Layer 2 of a small transformer language model trained on English Wikipedia (10 layers, counted from 0, width 96). Numbers have three digits each and are written without spaces.
A neuron's activation on a vector x is ReLU(weights . x + bias), where the dot is the dot product.
The model reads these tokens: " made" " his" " Chinese" " Super" " League" " debut" " on" " " "2" "7" " March" "," " in" " a" " " "0" "–" "2" " away" " loss" " to" " Chang" "sha" " G" "in" "de" "."

The vector x that enters this layer's MLP at each token. A number n stands for (n - 500) times 0.0084.
0 " made": 638469715679624461627508572670714643560415600581568441462571575393517415470624421347361565296548384463622495470646571600499453690450356487499476476098644631593356716607581284464278565480570390484647542741389435375383419500423495533419477638477464535600411530350551467377406460417422411292
1 " his": 578449678664650452576561547656680569515372622555576536454646589471547395393603447297358526325587375496690435447560497660383491646453392458481481454138661580540396691524617259500353601507557403419774626720407434285414396575340476586397459575445448576582407420400635459411520509465391499338
2 " Chinese": 554529736635553535577626511617626536497385619541509572485574574431534353486657430345353547336619390459624443528534493601459484596465354505494560446128722605543456677588655206461332575524660406446757568736428424292431460544388539527422367584459400594525434500304613442369498538348456468296
3 " Super": 569531646634657491587608539635651567528336536571571539333627591419527401508541465329320589415638368491628460428569479567409453626423272436531505418137654645568454670575640270457395637476653351463756695795418427360416439476401482531374400544542491618559382545373606435393470547422342422371
4 " League": 568493687645669514503615476556661575543337546545557505368693546552567398454625483338325626475616377480642474451600490563385460605409313507474512465133712683563450700558619225474386576534612367464692590770503405414366414535405516496412343592487428565563406517282632391370443499377494488318
5 " debut": 559492727710618450555527483591703564528385573562561548461670558469644405482623488299296608475606379478689457436551538579386490664404304499453490397158694637536424656574654246445388618545597371489650615728454327352353399544446469593351454591390454504586332475359611395413498509424432441421
6 " on": 586507683618610461535530550579681555423372597563599460480631569503619404457630414334306570391653382456682433455574524597434548692403326574425442473098691545633416679568605289440346572547672353476747656723397420351404355519370488555400455613422436531552405540378592444418461559445417457332
7 " ": 635499624693648454576553580602684524431340602583595463482602531458574459465569402304361593394690319504648475464536535570421452659414285551411528405135683619586401656555620268454368597520588389481736673796356400337316415518390531531442438530464455560582474551346597457397532503408439454383
8 "2": 628477661643655490563612535582645579523349616577533487493634541465587405522654462310328560401719400468698411453543525568397491676417322604460517437141710593570427665531607255484363545510616352489690683712410448361187356510423521506433422557410467511580435538370595422376512504378374508399
9 "7": 619495713644656495521568546593630553545355660572542508527605545449587390453638447322322554401724391487659424454563486583418501669410294606442530492130648595570455689532653257485369538532596377480686647713376400363233339485386506566459425556390450554562464531381645456358519514376392473364
10 " March": 578524654656598510527533565516703518490348618587602531433618518475645402550613433336294540436614369460640483471567599554408539718364338565548510477027685620560431630529668261485384535468577382482685692719425391369325347506393532564410456602477534530562420494336572470387522497347447434391
11 ",": 598510670709605491535561545585604558497390623579620435485651546490571448507624392331332518418631403519704432478536554597399496647455298561411503461069679592534451650513677262433375564508554398510754698762397421331346413519359493542423438598396474528591459555390572466358414473411449435317
12 " in": 591504666651602482530547527582669541410358591595612470479651553526598408517616433326315546391637361521685443457571545626444476676439346546419460448136677593657388658516670311448353569521646358494748629763445448317378365511318526548398438618436431478524403589333570459396471512413412487311
13 " a": 599484669683617464569557526650649505498388609515583497386637537466609450480577422312359565408625349495729443473543474608452503679436376519488490443163670626598393698526632240464327632516570374465731677720398426274411407548308513566418466509479452516554395507333603494394513485455399479277
14 " ": 629504631688663450578554591601680509423352598584583464493609511460578463472567417295344598398685310525652476467548530561436448662416288555430525411144684616590429661526618261451358591511592393469737693801342409337318433508382524529456442537467433554581470554341586458398534479415432457367
15 "0": 637514719627690480546629557591619526519356604555522509480627505435553413503700439339321607428689408489676443465522468551420469661403349588449518481171706635566476695540612258481334555528570388499699697738387452354252372514352550516455411558393414539548453510362594487333481488400357484297
16 "–": 616507670668646450546524499590663552435361566619569508472720487478548468506617432259318563409650399525654501447588529539393518640382324527451464477159710649531441660499634224469362573491606373490698746771370426367307442512377478558421451544451457619572484526350587486410421518364444463361
17 "2": 620488674635672486562615547577633561519364612576526482501643527469593409534652478306315563408716394490700411455557519559413489677420331600475517448147716593576453668495607245483353537501626354477685707715395458364186371499416515503444425565411449499576425540369580422378516478380366516383
18 " away": 607485735681618434461582523594605527516376603529664430538635502452635331519682487281324620357547362569644387403563503564441557648432362499495493484150683615528469668497597280425311629514613338475704648782410415338406433554313469542406487628431451549598353470420606492390497510468346437413
19 " loss": 587538636693680468460585514598672544550382621462596474486600496472604405452689497324276583413651311547670427401496532533394536691426373498460478449175668662571494659549616252445290569471631333441668698784406473355427438501384425542387494616417451557599351556358582384417476520403447455418
20 " to": 670512687616603492556504538572608509406370596543633486510709517567612373507660431275366547422590325526675441482630544594473513624449381591465445464139696592652394666492637273441344590506621388480704687763393374336380388523357496519439434598440426569522386511362605470387464520414415431267
21 " Chang": 558488693548624552544551532613621493437409584485517485445520499510540334549662452294358569381718367510640401455582583600438444619459356539515494522157699657622455673603666199483414538502680355397709757819379474335412453516476479465440461570438456613521382495356573416350498453394403449318
22 "sha": 586390649627701514510529541623606552444394584575567546408626484544592317514662451264385679412652353552687404463549536553422482653505397500568491504190658696540440643542578206457355556537700347446732669701376473394383435521388554481458484538444461607562368493354583485344385424390387473248
23 " G": 603565662629616562527538549577664529448402662507565504454613488467527456556554475308301640382626388535643487517585516526427464609454289423504537488076634550580425634531694244405326547573543419503726725783387424318334454530365535565436409571450492655584502475353581447330524504431356438312
24 "in": 543501655655651515494571580625648538438369587595566509498661532589609324520620454337304595385701313574679382529595584595409505618412381536432590480112647603587400645514611233446368547507644392476666682672401455332384381496394547495448428617478424549543458607308566432304470423409406487294
25 "de": 557453600697690498534558600655614556459385565577633464440641534511611318578618473337291611447663334579669363422545544547417501692437369479553526428152622648514445653505575216470352596507656367484699721710448447342340397428357492491429496601455494589599390552369566513351483498399333407365
26 ".": 587515686733687494529537546641578528492383643562628437479652475485622465500606396307311537429711384491649453481531555583438472624421332527508477482108646604604419666481613236490357560467611387539695756769371442357354441506402544571450472538404442502551396514339588454344407490383439462359

Each question shows the input weights of one neuron of the MLP. A number n stands for (n - 500) times 0.0027.

n168 (bias -0.039): 489465585741489511736698424451265535596427625411323476383406608598496334427400579607525395561424360411416523534817411374519618583408740446454340471539535467394490423662552518409720371424538264587730160620544621433506591742611427673460702459490452557393479672350390478557482535514482344426
On which token does it fire most, and how strongly? 2 " Chinese", at about 1

n314 (bias -0.016): 279426456395458440529483414592402432713454585506574497623543354517446630439393537508397598610527500351288571429537575637541356503392492625514523570475500532597466613438623392619668614497547298397600429526503536789633359452482417469579449422557622444422436624376606479486431453614517494595
On which three tokens does it fire most, strongest first? 4 " League", 3 " Super", 26 "."

n333 (bias -0.023): 589594500610530424321404568587571623548410547686641605425552736798390600575585406467524317570471681500466487418460491374544414506478695466379435461602599460366599385402518479452293514529503314596424519423405250446508414494557525455568513494717450423440375455487556573572584530424360673548
On which three tokens does it fire most, strongest first? 16 "–", 20 " to", 5 " debut"

n476 (bias -0.032): 512409454618650524451456383570539360333434374518449409550709298419393699437459308535532403521338537695494460377678512414466581531509392634456548432573657350367456442447585645519459742454500460332376374617455500642487595491500566488618487506466503392487558595648572580442561677534562551351
On which token does it fire most, and how strongly? 16 "–", at about 0.16

n666 (bias -0.016): 754471524414479559287305572500605469529639594595494446503261500653515420527518535438430550633417613359509456488568494564457486347381395318438455438523596443610450785473500491491541500395580371449449466368434640679567450500509431506536450403642673341510567292376657614398587517407550533553
Its two highest activations, in order, are on tokens 10 " March", 4 " League"

n242 (bias -0.013): 624485531515424408415563438488571506521447409604389474536478671590381741378485366570587606473574452374407468433430690611411742548390587420579438552644497364632546509574556469465309641621651562503412583339543347490525497385261515542320312403576706532450473587640553304557605452602561373551
On which token does it fire most? 6 " on"

n183 (bias -0.024): 623637292541571471405307529545580425511442579628597541553468570729610609700472397433207507475455448386464560552236500485312265391522556636337511528455475619507576755671315447515328568315655531583347504403687380433545537475504626532650477379695241670316649514593326459605503566503500586658
On which token does it fire most? 7 " "

n295 (bias -0.010): 567379394680403506497593497599676447331391553462552541461549525637463661590521506624560262704491550484466446348390494626491529561553521491195593579560476636434477494491482436413438442403739526469427351475549576380467629452465549557368455450760615506282402497576494547479377622645442334437
On which token does it fire most? 12 " in"

n64 (bias -0.005): 458451560517570561513575359465519454498381563422373432570490304468366568474613492548651412407510571437579559387457428537524564580388383492460474354512440387611568725490544593740576503651488498418432542426457378495577567477380472649638511521364461512355554396587513440537572582471538605532
On which token does it fire most? 9 "7"

n498 (bias -0.009): 516463382535429388619544493412535483409461511507432624633450528459594579566471571442629494527446487392586413481464348488398561646587540576536432504498471448458500564386575482566368349375455440500415435500583642579514426575606534482612448502640429513581537576488598556480546402404379516498
On which token does it fire most? 17 "2"

n334 (bias -0.034): 561543367674508427310508548418542551566386497460590599508650422525452465466361704425382424648476576292381482561497497497373395497543558469472491575434470319363625577475500522488449723444519449514393549509697400340767429639454503566556595563535443408537484511445420509596618629420480441423
On which token does it fire most? 5 " debut"

n305 (bias -0.004): 401475484570352606512649509500369384514506680376668464559506447606477503576500237394596511580398486500532491515532599737464427636294787391366419588520438343416479477624472554497469619442633530599525482509653467610562427469541390565503433479354567433689438503428421497619458435429489578356
On which three tokens does it fire most, strongest first? 12 " in", 11 ",", 20 " to"

n711 (bias -0.003): 597583593443488407437296547606578604335535485484522767595388503340429494428534395426467636333518620478428539612481311513350515415478606590589400423648503456503540405580461361510523597432425458478497818487659393645433462543630372676315359414453491387537723621465409583646464434453599647470
On which token does it fire most? 16 "–"

n74 (bias -0.036): 443382585396517500509497538426386520468444567300462428615497632520509522476635350616645495555506418566421473648616460635473563411476326349563494497631397409562640429436494459411503562308638494471716479432708282545437582460640667523326325473469491508612322463612541461483600665414587427486
On which token does it fire most, and how strongly? 2 " Chinese", at about 0.42

n755 (bias -0.001): 791426497434436348610522483387453524341420601416648511561449500638480422348729517528448625584611547436457470485537617334483691411633450574340489489633506463508495592588424554619454446462303503534489512489494538474617389567395605400350455520557396556382475406721506354514384497489435540397
On which token does it fire most, and how strongly? 20 " to", at about 1.4

n55 (bias -0.019): 585671451351476365506429442603606390512466486416388716432367547623422549414539560566618477248428322317704579453437568494509486484438379509500597733450594412518508399581575479611435530385451457616552675381591509581597593310438403624573430478474617452351538260581460587595562412374500439574
On which token does it fire most? 10 " March"

n464 (bias -0.028): 547549331622423473411307488555481600412379604528416571462515552349506428494601408530465662414451767442355578519399341528374534450574518575453316429512456443526519445521437432635538671517584471663341708548563552491350660423485313603377528472583460690585689419447567556585389570526649639488
On which token does it fire most, and how strongly? 16 "–", at about 1.5

n527 (bias -0.008): 447632467514335525378496496351584698539526611560725427543474597521399497585622453471348347770573472411537310462312496638444592306734606344095570636479365774627453441576479374683372545413472340588438357489394298508575473629493518241456489496673507507456648750553434493642465436628504544472
On which token does it fire most? 24 "in"

n173 (bias -0.046): 451579706403724479221592612381620397270595586699601397380493578587453761620571347486339386550317538363482410571604376408482682613588444554507420721465454478489687570482276632440465388455490348431544481231547403452761557553629471535655458555510324429496497650519565533348654518661307511532
On which token does it fire most? 6 " on"

n536 (bias -0.036): 671602614500531477504600385711540556600456428415295537485283637481535504492391430636309628457605530536072344545402446597165518092504489606570631659580485725565613656340631535586395474365462768401694350429591632228549658450556255385530653444470532515650447534594504427677588447396383291573
On which token does it fire most? 2 " Chinese"

n302 (bias -0.030): 267465500576560575630562451429528541542491421289467376455342544335633416592449530590406545410538365715503570365470554531456574309503444648721225587580589549473508429521462449659740497671439451451457456485384465350693472512540433432671478599439491571600629544572408634545420485411449594337
On which token does it fire most? 21 " Chang"

n244 (bias -0.007): 561500490541419388517420375602552489561263616431506535550492552505407670514422542394404516576373514488759335515452367532427413462353492573556378723525409335492529334615495581556491387508416438673647585517452641442457513606650409489653434532683368450537511560529514474597605404369452494575
On which token does it fire most? 8 "2"

n420 (bias -0.024): 527587554455528508614525474386507665697516562447534500354497559467536562360474675544627549368512422497421595487580416417505512500444688619377568371733569547386536476580493345350586506493500413539631330600422408379528597579428560490445497505567415417454371409573489505441429505421560395541
On which three tokens does it fire most, strongest first? 2 " Chinese", 4 " League", 5 " debut"

n135 (bias -0.001): 488227463443522599447453168424565454336384472557474493671507740665632620537438445614295521529674436538567330779489634641321483391591424482299504632623326314579339398618620548675361702408639457675528332418674550366467434416477593460410414443790455483379694590389448641413468622553651533370
On which token does it fire most? 24 "in"

n86 (bias -0.001): 466495716524546404576505453519526495609455603426384656598478614425475574517481593588670345415489682599483306523497500438369598535593484453424489459557468567379477520428463456567337602553545458542592380380514325463540510484613664414436351401600565634210479422414419537581535462442569681573
On which token does it fire most? 2 " Chinese"

n653 (bias -0.028): 437543505439378641532587452526534472565622419371463345477365649510437497612565523372613299276450490605529352492448624433514379602500456636578545529638539500477449519458477419415680570417513419476458590407518477476436675593503460338587711489623430552555551505500516541477469623455408497376
On which token does it fire most, and how strongly? 21 " Chang", at about 1

n390 (bias -0.023): 617553632391494375487295500409569692522507543391510660640458782450593503317551417650613491702587425616471392497516376659503494429335487339510331542519652393641608447461330551561500345519596317399564513500691466440590521376464477348282442447445635446588760556527418404680503425469503406589
On which token does it fire most? 6 " on"

n29 (bias -0.035): 706467417540289418506334421521637352426379427523538635221528578632585581701581506481408444391551515413459596650371590426555379540629614519441551699595528646310640667406476378533375556325497409589473575417434334559500359643577313432535523510479349471538417387529494549636515635638484557559
On which token does it fire most, and how strongly? 16 "–", at about 0.97

n330 (bias -0.025): 512351503364489475506652312552594584486506394494548443481526465404463586572391562486654669576495404503566491409548281497529508627364390503631403534591508304420492483455611508275524491486503614369583646366599424383538645497465534464653536670508589479485374560397540675500296662586483577492
On which three tokens does it fire most, strongest first? 3 " Super", 13 " a", 18 " away"

n5 (bias -0.009): 547624429441595649350391418461547539458528488505490505401510490424543616585510513520613460402522657601571574395457495323575483394492594462415480307532470472458366588427587553439533441488507694418747424469378529346584311520523566569369473627473613460481488517529592469485584534459523449512
On which token does it fire most? 23 " G"

n266 (bias -0.026): 546492488381422541517484555390541500492397647731591563414324427492399581597451530446444418560484428641494259514530435613573551615522647484419489402642301514463449539508361508532388583461558429503461560663613489554603479519478481307467552363631584503584511652415478568581280385516322456551
On which token does it fire most, and how strongly? 25 "de", at about 0.56

n573 (bias -0.014): 508421526538661666427505428523407551440548528611487505487481622508408447610458508534451322455432520600588627544374433497687460519457554505576676534564454580392593304482447345384452535510454520513673628330513472394410451510584556361450469581548419498506684390497423486373333503548715468534
Its two highest activations, in order, are on tokens 22 "sha", 24 "in"

n239 (bias -0.010): 573505625571472536370607520437456573367597538436370449511497538511601435517444508690615334620503549477486362515452423743575468453419266604411435444426445622489430735466400651491596497702348538523348462477557424421329442392436517563438634581400506579605497350675551535550519514495576472461
On which token does it fire most? 9 "7"

n111 (bias -0.012): 522364645408351377557509348536363494364419414478802450436556516452528497328397692409440445488453589639568352570497382430503471603424638276649742576536494376635580591494453592506596514685482494615374570345531361341483419512544583458429562654538616534564440682350410567391482548570567429536
On which token does it fire most? 25 "de"

n568 (bias -0.031): 402463434503700389432416573459389596617632569289547434475436594430472524399654348511497529384452452489388491601633606480463539538520554467569430550492524531394273486350582555663580602638604471441445457548467182537510685505397603443583485562402664446491524535520390572486481519561417450590
On which token does it fire most, and how strongly? 0 " made", at about 0.79

n429 (bias -0.018): 633344487648340461603505359418355430409497567405503591591567420609542452577406389561473364497393651603621667422355412626532550579446462441254638478405437573571474597670620586462380531428419470424593477548497564584590531442615410489661568406425531427528492427561370529431323552481539649505
Its two highest activations, in order, are on tokens 11 ",", 12 " in"

n409 (bias -0.010): 362454345576531487671475612590612445603352552568443591581392288475620446542575308375543547447464540347506503471573484539461500387610590522353459556488500443438453381522336569626561617382418439545632480567452354588494633428429459574420440413597310592621918647424311373665599423578695506574
On which token does it fire most? 7 " "

n377 (bias -0.026): 540459484446572517652426511466504554483513539418468428542461566550543459557413462398309460504531475493509426380504498385454520622608525438566565477578487593506434469541494459570592421442390395509382507396576525647560538663469608536471514599638513526606381433429565606479418406563498582445
On which token does it fire most, and how strongly? 22 "sha", at about 0.88

n540 (bias 0.001): 544554679598618647590452461507598588283233554612514222517673446500615463311424343632592513507517677522493390700517348662706391533514541461323500597483466419319601332665480430658598551278442392769413591479592669558472572503543295565477604346537432428423507381351347297555606562360427433531
Its two highest activations, in order, are on tokens 26 ".", 16 "–"

n722 (bias -0.035): 563604351473453517509416399476490495555458668543269460503542511306503516568412514368375534525324425543511221529403535446609471526577565625629494610673622422459487537705588478456420395458540540455655534494361468497445412489583564592696482480359483513567602484526503517530327362439647595603
On which token does it fire most? 17 "2"